Layer 5 of a small transformer language model trained on English Wikipedia (9 layers, counted from 0, width 128).
In attention head 0, each number of a token's query is one row of weights dot the token's vector x plus its bias. The head spreads its attention over the tokens so far by the softmax of query dot key.

Query weights of the head. A number n stands for (n - 500) times 0.0011.
q0 (bias 0.042): 641 588 611 368 599 503 610 646 491 394 463 498 612 600 441 329 400 401 558 498 641 602 432 454 467 478 436 463 487 443 294 471 387 397 638 709 382 532 332 480 290 509 572 413 554 393 419 743 313 518 612 492 515 415 235 346 702 320 547 377 555 754 503 706 489 466 513 809 595 311 445 501 579 428 627 382 490 371 521 641 414 497 579 601 501 491 536 527 609 389 239 337 433 385 433 328 526 545 362 397 617 468 652 587 421 283 414 611 429 583 305 320 363 475 479 770 655 476 720 523 532 738 572 622 568 241 500 750
q1 (bias -0.076): 545 472 472 198 484 417 631 663 446 563 382 578 269 560 276 535 369 426 449 525 520 418 468 481 773 555 428 468 482 548 444 538 186 734 451 295 535 603 567 433 720 295 733 656 603 759 779 440 264 573 309 536 602 521 469 582 678 498 678 362 631 666 316 400 538 687 547 488 511 462 455 397 694 411 348 546 435 557 573 589 365 467 444 426 603 479 420 461 290 688 528 346 478 714 414 660 520 643 352 485 709 809 572 360 273 623 406 289 511 415 624 465 668 486 670 575 378 504 749 425 414 429 654 615 525 492 601 574
q2 (bias 0.037): 485 415 516 464 525 472 273 623 559 703 520 657 382 429 548 515 362 571 424 306 514 718 470 496 500 544 579 467 491 589 608 365 692 386 454 372 400 402 566 470 511 371 333 499 587 533 545 301 631 609 545 558 324 474 449 519 441 657 474 676 575 389 607 551 457 516 363 489 646 420 544 619 495 699 484 484 476 300 582 478 522 346 770 325 452 685 623 417 629 547 510 635 477 535 337 435 694 406 534 623 228 488 463 329 461 674 568 322 496 606 385 557 349 439 370 536 387 474 189 506 550 385 503 421 533 409 690 532
q3 (bias -0.034): 479 645 631 563 351 465 417 508 678 386 620 527 669 566 551 508 448 366 409 581 536 421 237 525 395 584 425 347 669 631 515 360 361 544 335 678 467 448 435 358 650 523 314 450 433 492 566 458 653 410 330 537 494 629 439 541 384 431 507 556 437 314 543 606 461 544 565 470 447 505 609 464 541 203 450 554 587 464 474 465 562 501 460 709 524 583 405 491 407 370 255 421 526 547 637 711 606 530 534 604 597 491 555 469 588 483 477 574 464 558 494 604 552 336 698 461 362 559 479 266 522 593 605 658 729 489 535 338
q4 (bias 0.009): 478 467 472 552 338 470 468 286 585 477 545 433 640 549 525 392 583 623 319 644 527 397 389 411 629 393 414 399 498 405 682 426 378 404 510 390 512 677 486 300 622 409 396 327 395 515 365 581 421 606 482 469 415 434 654 580 551 702 502 519 619 490 512 548 638 526 609 793 464 339 439 529 438 615 387 526 716 294 620 756 344 482 381 543 475 344 463 428 585 795 532 498 505 560 513 489 474 372 701 457 591 538 412 570 294 449 480 601 618 545 536 571 560 403 207 545 601 601 529 560 526 605 581 417 454 364 544 477
q5 (bias -0.001): 449 449 745 738 305 726 454 415 441 453 496 599 607 507 625 348 483 522 580 334 509 579 241 563 511 555 385 594 579 699 603 511 589 344 380 529 535 344 380 560 620 640 476 514 475 431 498 510 598 476 437 411 528 566 525 583 444 555 521 517 416 383 632 451 257 347 326 599 497 385 615 653 472 568 403 463 602 457 629 519 576 373 571 419 467 664 470 804 351 472 507 662 432 574 399 490 526 493 472 736 320 537 560 481 459 540 412 646 316 549 594 454 564 453 546 493 322 415 352 557 480 368 370 309 607 423 633 549
q6 (bias -0.061): 414 643 538 721 529 500 391 400 453 466 466 473 417 600 377 532 556 386 308 626 564 507 669 448 657 500 445 651 516 546 319 409 405 752 419 388 499 430 565 327 588 451 457 694 381 628 530 481 657 594 410 649 465 550 246 460 754 425 269 445 532 707 311 715 469 461 320 640 517 547 354 570 564 568 568 417 417 431 605 354 337 520 595 601 455 524 410 427 436 458 433 420 633 380 571 403 447 362 437 538 582 581 639 381 415 541 530 388 417 497 511 568 488 491 516 459 603 439 448 487 449 673 515 568 478 611 418 713
q7 (bias -0.014): 223 521 369 500 674 551 723 409 534 605 410 495 542 558 638 292 384 472 548 501 322 475 463 734 468 449 387 726 428 683 559 426 571 522 300 477 673 416 441 380 561 648 484 392 615 369 372 466 560 510 328 328 488 611 595 583 448 615 379 406 701 173 481 875 572 556 429 497 390 532 378 421 244 706 618 610 574 399 424 484 443 572 564 597 485 437 621 562 533 697 608 324 709 334 461 410 641 385 678 337 400 385 631 492 800 370 652 679 364 629 417 296 476 674 374 373 517 415 499 400 499 583 713 508 419 461 433 458
q8 (bias -0.041): 306 526 528 411 485 403 426 580 399 339 239 524 573 612 447 469 504 612 635 517 449 637 583 432 711 702 299 510 536 447 575 499 535 678 475 615 426 545 583 515 647 372 437 431 503 601 441 498 257 624 459 463 487 377 691 517 697 346 476 354 627 553 631 551 529 555 558 389 425 566 259 770 492 320 409 293 501 404 623 513 478 487 491 468 482 550 464 695 415 351 654 531 585 616 452 616 496 446 310 515 592 575 338 572 556 536 549 389 431 395 640 453 505 595 438 596 578 568 613 666 473 534 503 490 509 594 638 756
q9 (bias 0.001): 359 517 560 412 734 638 476 351 552 489 507 419 553 397 567 496 429 612 330 463 298 577 280 241 430 225 390 466 478 476 329 590 688 409 566 676 433 439 413 518 359 664 565 410 443 443 713 504 631 407 528 367 482 535 485 478 461 547 581 708 362 436 478 782 369 574 422 368 573 402 641 422 505 498 556 472 516 463 297 382 848 468 593 393 601 598 424 505 362 472 391 469 543 325 623 471 616 583 528 454 573 308 581 516 805 458 538 524 418 522 382 390 502 444 557 248 519 277 466 599 497 539 705 547 469 428 627 398
q10 (bias 0.017): 430 471 528 485 433 443 534 452 243 534 489 431 433 557 436 433 608 437 642 669 668 497 702 583 509 586 648 586 486 395 639 450 291 437 428 282 509 545 397 447 593 353 545 416 430 576 595 291 385 643 401 611 572 429 497 568 488 522 711 298 594 470 465 221 520 661 378 631 557 450 320 637 604 277 374 516 541 519 470 477 221 450 534 483 182 686 581 527 463 463 593 531 653 628 448 612 248 408 583 589 510 611 415 560 287 547 505 567 593 459 648 436 455 581 399 599 407 662 646 430 505 529 302 417 393 540 571 721
q11 (bias -0.065): 433 564 618 262 468 530 379 721 514 689 443 460 298 495 631 650 591 525 329 485 575 403 520 483 649 579 565 335 578 623 568 555 729 587 255 488 464 606 545 444 662 541 459 523 646 772 579 414 702 666 591 384 488 584 541 380 347 548 385 487 409 520 384 524 450 417 501 370 452 564 627 550 400 219 377 650 513 556 526 575 369 558 338 535 489 716 540 450 417 448 350 552 491 588 462 384 563 615 243 663 477 543 699 614 500 649 408 321 498 544 608 535 614 563 885 544 314 428 492 733 437 561 504 567 489 516 597 389
q12 (bias -0.039): 357 466 620 514 435 374 442 429 533 378 653 317 546 596 606 378 365 665 290 552 538 609 664 649 544 617 367 548 537 378 523 379 548 548 486 579 514 710 558 456 610 474 398 693 381 597 601 607 338 388 557 693 500 437 466 370 599 383 452 417 439 514 570 678 528 358 377 444 567 613 512 628 423 575 347 419 525 546 541 390 536 330 464 529 521 595 494 289 604 692 462 351 562 398 658 552 461 512 304 490 599 414 450 634 459 587 462 198 584 462 496 521 577 487 419 483 507 501 451 322 528 519 523 350 521 695 486 542
q13 (bias -0.003): 656 601 486 299 704 529 752 471 686 346 330 572 472 656 553 479 392 472 726 465 563 461 534 618 388 421 613 523 416 572 417 457 377 417 585 500 544 521 354 552 401 523 560 648 588 520 515 591 305 525 620 413 434 350 509 525 613 373 505 655 535 500 237 496 516 485 340 295 522 413 232 388 552 552 603 545 590 361 508 458 460 379 531 556 608 564 555 482 417 527 310 470 499 452 490 601 381 590 575 427 436 621 565 382 663 401 709 603 387 656 423 330 618 433 645 369 626 464 645 472 449 560 538 491 327 471 578 500
q14 (bias 0.045): 385 686 417 668 390 443 567 544 394 538 332 277 282 572 809 505 536 530 475 531 419 390 511 401 624 485 484 298 502 689 548 412 600 499 651 509 454 330 420 504 446 475 403 419 314 568 365 549 531 525 466 521 520 603 491 589 354 566 526 519 466 193 421 750 533 705 453 436 455 731 340 555 622 736 475 571 612 516 421 471 365 406 413 436 458 373 577 516 446 368 652 499 524 367 530 519 603 475 775 393 513 362 631 573 352 490 648 453 496 551 571 551 652 436 639 328 529 613 607 456 562 346 535 494 372 516 530 170
q15 (bias 0.073): 530 513 592 669 370 492 341 339 681 341 306 475 570 630 621 378 585 524 447 502 334 710 404 430 481 472 497 514 439 440 502 461 868 398 470 594 259 425 413 537 406 544 305 510 283 175 556 615 405 531 362 475 505 471 630 538 447 388 665 301 561 377 540 461 369 298 463 530 717 393 364 682 322 475 250 494 570 314 551 512 510 409 490 534 413 641 454 777 429 375 621 526 558 392 486 447 410 462 710 507 597 413 306 477 575 391 531 641 277 459 534 544 290 573 353 551 445 490 496 664 693 535 377 324 414 360 498 572
q16 (bias -0.097): 400 545 655 369 561 512 518 654 569 500 534 625 545 615 471 433 428 464 375 557 472 517 396 558 535 596 492 451 521 523 262 494 531 608 340 576 528 451 528 498 439 491 457 662 445 503 562 421 548 464 567 458 473 623 480 485 452 388 606 511 259 591 583 889 524 313 510 446 495 417 583 466 446 389 457 563 578 369 571 526 517 481 403 545 664 573 419 548 401 371 516 403 487 558 658 462 508 492 354 611 504 505 469 493 532 474 452 341 479 438 392 430 399 561 583 410 696 445 517 365 404 585 559 526 740 577 475 445
q17 (bias 0.043): 450 721 589 434 490 538 626 302 417 429 598 358 727 401 576 656 489 499 678 521 433 382 522 319 518 477 625 507 352 400 474 516 424 395 669 631 459 460 478 743 407 520 591 436 340 479 546 502 374 536 392 603 519 389 481 749 590 713 449 609 678 364 439 280 447 619 377 542 546 636 405 365 684 540 454 414 577 657 376 353 506 476 469 475 514 473 344 527 438 418 583 500 351 483 710 644 463 457 529 595 709 536 572 533 404 555 507 487 432 556 567 502 631 443 472 398 433 442 578 431 509 553 505 581 473 433 547 456
q18 (bias 0.030): 487 456 168 461 379 465 623 543 464 506 347 561 678 452 698 393 518 518 688 373 475 681 564 692 456 761 403 559 413 377 563 276 612 369 585 648 631 375 437 727 282 563 503 590 405 310 561 575 548 495 601 726 435 535 603 756 235 560 447 578 579 473 678 620 544 350 489 403 362 686 456 628 497 218 456 519 541 571 469 352 607 671 402 398 435 613 547 820 544 314 423 521 271 488 485 699 505 493 440 501 318 615 298 384 472 518 546 595 399 516 643 511 516 659 606 686 638 648 388 473 516 509 450 409 640 385 301 721
q19 (bias -0.019): 432 649 689 587 488 485 547 618 521 478 313 683 626 382 667 699 494 359 626 248 410 274 534 545 430 531 615 446 531 418 646 392 601 290 461 509 464 330 615 630 420 627 439 501 328 380 490 397 563 779 394 521 512 599 486 481 47 509 361 494 475 476 648 493 607 476 474 512 399 609 558 538 559 338 295 418 594 536 424 514 621 682 401 463 428 623 734 579 623 211 550 582 631 621 553 572 643 367 493 654 374 546 525 371 694 423 433 668 303 443 612 743 507 455 694 445 517 627 643 470 424 526 391 686 475 497 566 550
q20 (bias -0.040): 545 437 566 305 590 457 523 460 788 527 574 387 439 471 536 709 456 358 266 654 460 459 250 356 713 555 441 400 528 273 402 527 508 468 526 633 470 634 487 250 343 453 607 503 473 507 756 560 481 424 373 531 416 662 460 508 562 343 594 275 455 198 579 726 410 621 618 679 396 402 421 565 488 483 296 538 584 461 700 450 538 569 531 533 491 368 454 450 453 507 640 467 426 398 597 461 435 466 481 436 697 566 597 481 372 526 506 438 503 343 482 653 454 562 526 604 562 477 694 584 506 664 637 687 679 464 399 322
q21 (bias -0.014): 335 362 537 433 478 329 696 482 618 382 538 529 578 279 558 281 514 494 382 414 535 531 486 694 698 555 380 807 559 429 618 411 456 351 333 581 545 328 396 285 490 611 507 588 490 278 567 306 355 570 444 568 553 534 564 683 500 299 403 675 542 358 597 511 434 493 496 469 560 388 660 567 610 383 548 319 259 350 677 393 453 656 597 586 399 506 446 726 520 427 617 365 510 590 378 653 749 428 603 573 264 480 260 227 772 496 465 530 307 436 602 677 606 659 384 632 555 834 544 334 489 484 591 623 610 477 417 662
q22 (bias 0.005): 556 274 386 484 287 690 669 611 464 490 487 710 289 488 424 390 409 528 607 464 526 696 542 487 405 556 538 463 479 648 491 302 586 519 485 498 624 411 504 409 436 469 650 520 467 570 459 523 543 532 383 519 520 409 527 453 484 563 448 392 429 570 655 375 417 458 267 316 715 375 477 528 745 430 552 425 394 445 626 528 609 298 768 398 667 554 435 453 521 640 632 427 412 484 467 655 681 455 334 559 571 387 456 491 530 641 425 418 335 557 371 567 549 393 422 675 404 588 567 571 468 359 510 556 587 413 526 433
q23 (bias 0.039): 610 553 449 343 522 399 468 554 452 344 595 318 395 463 719 623 345 611 241 573 461 606 520 492 811 482 456 275 609 457 465 528 260 446 680 530 300 733 325 269 696 421 729 525 606 675 397 573 237 614 466 308 522 227 554 419 752 362 720 38 597 518 345 328 515 716 711 528 694 373 425 541 535 271 463 342 449 428 399 678 527 358 519 638 421 426 566 350 428 451 332 494 478 632 550 511 461 613 521 401 603 467 616 573 437 277 417 540 662 609 456 646 645 492 444 529 524 670 692 301 551 478 598 428 489 554 631 299
q24 (bias -0.023): 477 523 300 514 585 395 405 442 523 417 607 544 433 417 516 694 485 639 579 334 294 532 820 541 616 624 394 657 448 531 441 395 474 394 506 314 532 670 502 567 342 357 562 543 266 464 666 228 462 574 507 415 571 682 624 551 401 641 327 545 478 500 501 390 476 437 656 518 433 587 583 311 292 405 627 578 457 558 372 480 605 478 440 417 566 468 313 412 526 380 637 548 559 455 617 564 427 791 575 290 566 622 718 500 482 445 571 464 519 601 551 365 415 472 557 294 549 500 368 425 478 536 453 403 390 628 434 546
q25 (bias 0.052): 479 670 400 559 503 488 479 493 452 729 674 331 491 497 477 577 480 524 535 430 373 420 585 599 500 490 698 395 409 597 476 624 566 530 445 595 351 606 521 549 603 522 182 459 654 298 331 409 405 701 385 525 511 422 602 363 377 547 613 150 536 503 623 487 498 480 516 575 589 282 460 500 490 650 509 567 527 601 401 448 434 409 540 354 306 456 560 237 509 498 639 392 620 467 590 297 563 365 740 517 646 430 591 663 520 404 646 468 555 586 271 475 472 553 310 551 391 525 533 489 557 586 434 305 372 561 798 369
q26 (bias 0.024): 675 459 421 575 449 568 439 593 579 678 334 636 460 558 439 651 409 402 348 549 369 500 295 404 429 700 575 407 665 404 469 615 616 528 475 422 563 307 578 418 425 536 358 535 581 464 479 502 426 544 420 450 528 641 393 452 413 445 292 463 492 540 636 747 659 396 567 398 413 468 400 414 540 603 568 547 623 467 579 487 563 618 342 481 527 327 548 572 754 595 523 489 359 362 544 410 699 479 480 578 510 566 560 418 614 638 352 549 524 506 298 545 406 412 492 607 346 298 514 628 598 683 414 662 537 237 430 392
q27 (bias -0.031): 595 613 471 391 727 619 638 461 679 598 558 636 638 538 505 684 441 436 657 324 489 248 387 354 382 299 569 370 519 565 441 507 523 534 561 638 516 676 608 624 415 658 549 514 537 409 552 473 499 567 596 486 530 520 474 346 266 483 536 474 468 694 637 544 558 394 646 717 365 565 651 216 531 523 525 502 602 471 435 495 583 537 504 417 678 387 538 385 551 491 364 402 525 724 582 371 528 532 377 443 743 419 515 326 513 445 545 554 535 477 460 407 485 585 612 259 510 518 603 553 419 519 628 570 539 613 611 280
q28 (bias -0.074): 520 510 573 318 562 526 528 616 428 509 416 696 447 583 344 402 449 637 581 403 472 530 473 603 512 502 447 482 515 693 398 338 605 729 364 492 557 378 609 420 559 560 454 568 539 417 380 340 623 549 577 437 517 717 391 570 453 397 612 681 319 721 548 654 519 430 623 431 558 306 487 538 657 520 537 470 546 251 598 584 495 331 565 500 638 618 423 504 293 385 496 373 605 567 546 427 588 510 477 468 554 439 483 322 519 525 560 319 449 449 368 588 356 509 481 354 602 513 562 471 380 330 583 449 563 619 617 530
q29 (bias 0.031): 583 465 527 298 437 585 392 320 615 253 397 585 687 650 479 449 430 532 388 514 422 490 250 329 592 342 502 439 619 355 385 688 461 574 706 655 426 409 465 433 354 547 393 431 518 439 503 706 394 257 447 168 512 561 433 551 587 464 552 530 337 591 526 424 613 414 736 495 526 429 468 313 487 389 567 425 494 504 508 630 697 424 498 561 797 331 544 500 552 434 439 528 324 335 659 399 553 583 503 405 892 440 646 358 731 398 410 576 479 361 323 530 517 306 603 480 498 223 802 521 587 733 555 562 370 595 480 366
q30 (bias -0.005): 417 549 633 515 330 329 654 552 549 542 512 639 630 203 473 325 462 234 580 650 468 452 494 477 492 321 377 310 517 455 537 568 385 483 495 654 692 418 501 593 521 604 506 322 464 289 394 673 662 296 362 603 521 582 490 606 150 499 377 594 462 366 634 306 553 437 515 469 554 496 702 654 678 216 342 453 323 582 403 470 564 523 477 485 441 542 376 599 702 322 631 544 455 475 620 594 623 626 567 594 529 387 486 316 457 438 594 793 466 437 391 712 698 521 595 513 515 583 662 493 425 557 244 556 582 610 551 458
q31 (bias 0.117): 566 546 615 497 528 504 559 358 595 418 624 514 463 391 646 635 483 468 626 279 526 367 589 370 363 290 556 417 587 421 702 605 568 282 673 671 385 529 421 508 420 534 568 331 613 328 512 574 385 700 457 512 462 189 526 394 568 523 493 480 637 436 698 221 488 529 560 631 646 510 521 344 620 651 530 386 340 436 372 436 545 521 616 464 402 322 521 295 798 496 552 517 367 622 317 482 469 539 717 505 572 406 394 418 605 509 584 516 515 593 389 574 518 535 283 405 338 605 524 451 663 540 517 404 415 333 486 320

Each question shows a short text with each token's key, already scaled and adjusted for position as the last token sees it. A number n stands for (n - 500) times 0.0074.

Then comes the last token's vector x. A number n stands for (n - 500) times 0.028.

0 "\n": 475 900 220 580 394 319 686 257 609 334 671 763 620 518 285 140 694 462 225 460 503 391 567 793 611 301 270 703 707 445 488 244
1 "W": 482 896 200 605 412 323 660 252 578 364 611 808 652 548 275 105 736 463 200 458 543 350 558 769 600 292 284 774 708 453 484 243
2 "ang": 487 918 183 593 391 304 685 233 598 350 615 795 636 540 293 80 722 462 200 476 522 353 578 780 589 287 287 770 728 464 487 226
3 " Th": 453 922 197 613 364 295 717 260 604 362 621 797 638 552 270 75 745 446 217 477 528 370 552 755 591 252 296 766 735 454 452 211
4 "ong": 469 944 171 577 389 313 711 259 631 337 628 809 648 529 278 78 739 450 242 492 514 386 579 761 594 251 268 767 754 441 475 199
x: 515 491 495 491 463 519 543 491 489 508 478 497 498 534 558 540 510 509 473 497 491 499 493 519 481 456 480 503 493 478 495 502 525 512 501 464 527 472 528 505 460 529 523 505 455 507 469 482 473 490 480 492 964 481 528 505 518 502 510 549 452 526 492 510 480 516 494 509 486 507 523 479 496 485 503 481 515 493 510 478 477 485 484 497 518 439 444 490 507 494 465 476 500 501 501 481 478 528 521 491 468 507 482 505 521 500 530 526 508 497 458 506 502 478 502 505 493 503 480 495 610 495 469 498 484 488 441 508
Which two tokens does the last token look at most, in order? 2 "ang", 0 "\n"

0 "on": 470 907 211 577 385 313 693 250 612 321 675 771 613 513 287 132 694 461 231 478 500 392 569 778 614 298 279 706 709 444 492 238
1 "),": 460 923 196 582 423 330 703 240 609 313 686 781 622 532 265 120 708 473 227 505 533 407 562 790 593 291 275 742 700 420 480 237
2 " which": 466 913 170 579 430 287 698 269 614 303 672 774 603 537 295 126 701 486 190 497 547 378 561 768 588 305 276 744 705 443 451 255
3 " c": 478 903 206 571 409 306 679 256 641 289 683 805 616 521 224 111 725 405 241 517 532 427 539 772 589 297 299 714 725 432 504 206
4 "overs": 466 900 187 564 404 306 674 255 613 303 683 769 598 530 322 115 692 486 253 483 518 372 549 776 601 328 283 722 697 431 496 251
x: 513 495 553 503 490 497 486 516 496 481 490 510 502 472 520 525 518 465 478 474 531 465 500 515 502 486 499 501 496 440 501 533 505 539 484 485 473 490 509 468 493 529 471 476 499 500 482 514 490 516 519 464 938 485 495 481 504 502 509 489 509 530 504 483 473 499 506 508 498 502 477 497 494 498 494 469 479 520 510 520 507 488 456 507 475 461 496 486 521 476 497 508 512 512 479 505 530 458 547 470 505 489 492 490 518 479 499 476 535 477 490 500 563 434 501 511 511 489 490 476 622 522 460 504 510 468 484 493
To which token does the last token give the most attention? 2 " which"

0 "\n": 475 900 220 580 394 319 686 257 609 334 671 763 620 518 285 140 694 462 225 460 503 391 567 793 611 301 270 703 707 445 488 244
1 "|": 492 887 217 599 388 309 669 240 585 378 637 777 629 524 279 115 711 485 212 493 502 368 571 799 598 330 271 761 716 463 493 269
2 " Mo": 519 901 219 596 404 316 688 239 592 379 604 795 614 535 260 106 719 458 249 474 530 374 599 755 605 291 317 746 730 482 459 215
3 "o": 476 922 198 616 403 305 672 249 625 364 600 801 660 532 269 76 753 460 240 481 546 385 607 746 586 267 296 773 749 464 468 202
4 "4": 462 934 184 609 411 277 697 301 609 348 652 797 644 555 276 67 749 452 218 486 538 415 569 776 596 291 261 759 745 443 474 196
x: 493 471 478 529 487 522 490 469 540 489 503 480 498 501 502 497 466 510 530 466 495 511 504 480 462 536 513 515 482 494 496 498 502 509 472 508 506 464 502 497 461 518 497 457 509 495 506 478 487 536 497 479 947 465 534 500 508 481 504 513 504 492 525 513 465 507 485 505 504 521 500 486 518 510 479 492 487 516 509 514 526 523 526 501 499 469 477 529 495 525 491 479 496 516 524 517 486 500 495 475 522 503 516 519 482 487 502 464 497 503 464 494 479 458 507 488 460 507 489 477 627 509 495 492 434 470 487 483
To which token does the last token give the most attention? 1 "|"

0 "hed": 468 911 204 574 387 309 696 246 612 310 683 775 613 518 288 125 691 462 226 481 496 392 564 783 617 295 273 712 708 440 489 240
1 ".": 486 900 194 589 440 323 702 278 608 295 687 799 621 548 313 128 708 443 216 495 513 373 516 800 573 337 272 724 699 426 454 221
2 "\n": 496 904 221 586 426 325 682 250 614 341 657 762 640 540 278 122 713 451 203 450 516 392 579 840 574 313 267 718 730 443 460 249
3 "\n": 469 894 222 607 420 339 668 251 607 370 635 765 630 543 284 133 731 465 208 474 527 389 574 815 579 309 267 744 737 448 488 250
4 "==": 491 881 219 592 408 337 659 266 598 344 658 779 615 524 308 153 710 454 207 486 508 362 553 782 565 346 272 734 729 469 510 249
x: 497 520 499 460 497 489 491 467 488 499 517 501 531 504 511 471 484 503 466 462 483 476 546 461 453 496 513 480 495 505 502 514 516 496 487 489 502 527 500 522 521 551 485 492 529 466 468 523 492 498 507 485 915 456 466 519 507 499 486 533 505 484 521 500 453 492 513 520 528 462 495 493 488 484 476 494 471 500 485 518 534 482 483 524 506 484 508 474 511 527 503 482 513 466 481 500 481 510 506 510 478 451 514 471 498 514 497 470 520 497 502 517 484 513 505 544 511 497 502 500 625 497 496 455 511 482 524 470
To which token does the last token give the most attention? 4 "=="

0 "ly": 474 914 205 581 388 310 700 247 612 317 680 775 612 519 284 127 693 463 224 480 505 396 568 782 612 294 276 709 707 440 490 239
1 " in": 471 933 181 574 417 320 675 262 648 295 674 770 599 574 250 101 720 463 255 515 512 439 550 771 602 272 262 750 722 440 485 239
2 " de": 468 916 194 597 401 313 678 236 641 292 652 803 602 514 251 82 725 414 252 537 509 421 582 758 587 248 286 734 728 422 478 198
3 "ep": 442 942 192 585 397 317 659 242 631 293 669 821 596 531 254 79 722 455 247 522 479 434 578 767 594 260 277 741 732 417 496 219
4 "er": 452 936 170 580 395 317 695 244 636 293 668 810 623 546 285 87 736 450 250 517 510 414 572 772 591 284 261 764 738 395 476 199
x: 517 487 503 486 497 505 498 479 540 490 492 495 505 477 519 502 511 503 498 481 529 493 482 513 502 518 495 544 521 515 490 518 491 490 498 503 494 503 505 496 449 518 478 514 488 503 495 488 482 500 521 481 959 501 517 496 487 478 511 480 488 514 492 482 469 526 506 521 472 523 497 450 459 508 506 487 484 466 470 499 472 514 504 474 502 459 492 526 490 480 468 494 491 528 455 483 464 470 527 508 491 486 516 468 490 495 491 488 510 506 507 536 503 514 445 532 476 512 527 513 628 501 485 489 519 488 461 490
To which token does the last token give the most attention? 1 " in"

0 " at": 474 909 205 575 391 306 693 253 612 315 687 768 610 520 283 131 691 462 234 475 500 399 560 783 617 296 270 706 703 438 491 240
1 " the": 467 926 172 597 404 297 699 245 632 319 666 788 626 535 256 97 739 482 231 515 516 390 584 759 595 276 256 758 741 439 504 216
2 " 2016": 444 908 182 568 424 332 682 298 633 334 674 794 610 543 251 95 717 457 238 507 491 423 537 760 594 276 231 740 729 401 457 209
3 " American": 482 900 184 570 388 321 710 279 600 317 648 780 633 555 252 99 723 466 250 508 505 376 574 744 593 299 267 750 729 421 482 206
4 " Q": 426 923 210 597 387 307 693 257 623 315 654 819 638 515 258 82 742 432 247 507 498 385 587 731 612 244 258 727 746 397 454 185
x: 467 517 472 499 495 483 506 519 478 492 467 488 522 491 484 550 487 507 511 476 514 584 454 528 490 494 508 509 459 499 506 494 503 524 459 514 541 489 487 500 504 490 535 502 464 493 494 474 472 490 484 508 953 502 546 484 500 489 500 519 515 496 511 500 478 506 508 492 485 492 479 478 526 485 533 479 518 544 481 476 519 483 487 488 511 535 499 487 530 486 446 498 504 500 542 507 452 497 499 486 478 496 470 496 529 525 493 530 495 477 483 474 512 496 485 511 469 458 452 502 605 501 477 488 459 468 505 487
To which token does the last token give the most attention? 0 " at"

0 " |": 478 899 219 575 393 314 693 253 609 322 685 766 608 515 291 139 684 468 233 475 500 392 562 785 607 305 277 696 695 438 491 248
1 "\n": 478 910 216 595 406 329 675 221 609 335 656 774 625 540 270 110 715 473 225 468 520 406 606 829 576 282 251 726 728 447 505 252
2 "|": 496 883 219 602 392 315 670 243 586 374 643 772 620 524 287 123 706 486 217 496 502 373 575 800 589 335 275 750 715 464 501 271
3 " M": 494 890 210 610 414 319 689 250 586 331 617 799 634 536 261 114 742 434 235 479 540 364 567 726 592 270 320 756 734 489 466 223
4 "00": 454 921 187 594 401 304 691 298 614 359 642 812 635 541 271 88 745 476 202 493 527 384 559 769 609 312 261 767 744 458 474 209
x: 521 479 458 526 493 526 463 527 534 492 504 494 504 514 488 487 471 513 494 493 495 510 508 471 466 499 527 540 469 502 484 485 509 523 469 526 510 475 495 520 493 498 499 491 513 464 506 492 493 491 517 484 936 485 512 483 496 474 488 513 495 456 526 494 483 511 513 493 507 502 474 503 528 498 542 485 481 531 505 521 546 512 514 486 531 462 497 500 508 491 478 446 517 484 531 489 475 509 491 463 512 485 497 473 487 516 493 494 494 510 494 509 488 474 509 522 467 499 492 487 629 496 446 503 427 487 490 482
Which two tokens does the last token look at most, in order? 2 "|", 0 " |"

0 " Qu": 471 905 215 577 383 314 690 245 613 320 675 776 614 508 283 133 692 455 231 477 502 396 564 779 613 292 284 705 705 445 490 241
1 "i": 462 945 173 579 392 316 693 209 617 306 643 826 634 509 257 61 742 441 231 502 549 386 585 758 579 247 289 756 729 439 467 200
2 "oto": 449 945 176 611 414 318 699 257 602 295 662 811 630 510 277 57 747 456 229 513 550 374 586 755 595 271 292 760 734 418 469 195
3 "*": 435 943 191 614 408 311 689 263 614 329 687 817 614 566 302 71 728 467 232 498 523 394 587 806 609 278 234 729 741 412 484 201
4 " |": 462 920 209 599 410 311 682 241 622 318 689 791 602 544 294 101 700 486 234 505 511 394 572 802 594 304 263 725 706 415 498 247
x: 498 489 507 490 502 495 478 478 510 497 508 485 498 482 503 520 497 510 503 492 489 484 520 477 497 502 495 530 490 504 504 507 483 489 479 509 497 506 496 495 493 479 505 491 489 508 499 483 477 527 487 472 932 454 522 488 484 475 503 514 518 493 498 496 479 529 493 518 550 498 466 461 516 512 494 498 494 507 493 519 496 447 494 493 487 513 501 515 481 497 477 516 489 505 484 506 490 493 499 499 508 530 504 496 495 498 487 491 506 494 501 510 488 473 486 473 492 493 505 485 643 505 500 485 494 493 507 492
To which token does the last token give the most attention? 4 " |"

0 " |": 478 899 219 575 393 314 693 253 609 322 685 766 608 515 291 139 684 468 233 475 500 392 562 785 607 305 277 696 695 438 491 248
1 "\n": 478 910 216 595 406 329 675 221 609 335 656 774 625 540 270 110 715 473 225 468 520 406 606 829 576 282 251 726 728 447 505 252
2 "|": 496 883 219 602 392 315 670 243 586 374 643 772 620 524 287 123 706 486 217 496 502 373 575 800 589 335 275 750 715 464 501 271
3 " 10": 454 925 190 615 414 320 706 289 613 361 628 801 630 539 270 87 755 465 199 494 513 398 552 762 613 303 254 775 765 444 483 202
4 " |": 485 899 204 596 393 310 685 241 612 341 666 797 615 527 263 103 710 471 221 498 497 367 577 786 596 309 263 752 716 442 496 250
x: 497 495 512 514 500 503 480 503 487 509 506 501 496 481 510 501 483 496 513 490 492 497 518 482 468 490 524 532 494 518 490 523 493 520 486 525 531 492 506 517 500 502 498 474 486 490 494 492 500 491 497 478 938 451 493 498 465 465 514 516 504 497 512 493 484 503 493 490 553 484 503 463 511 489 525 485 479 510 484 504 527 441 515 487 505 499 502 493 494 504 476 511 467 501 517 489 496 491 493 498 498 504 496 474 500 499 478 487 508 509 454 519 504 458 504 491 503 476 511 475 634 497 490 485 505 508 497 493
To which token does the last token give the most attention? 2 "|"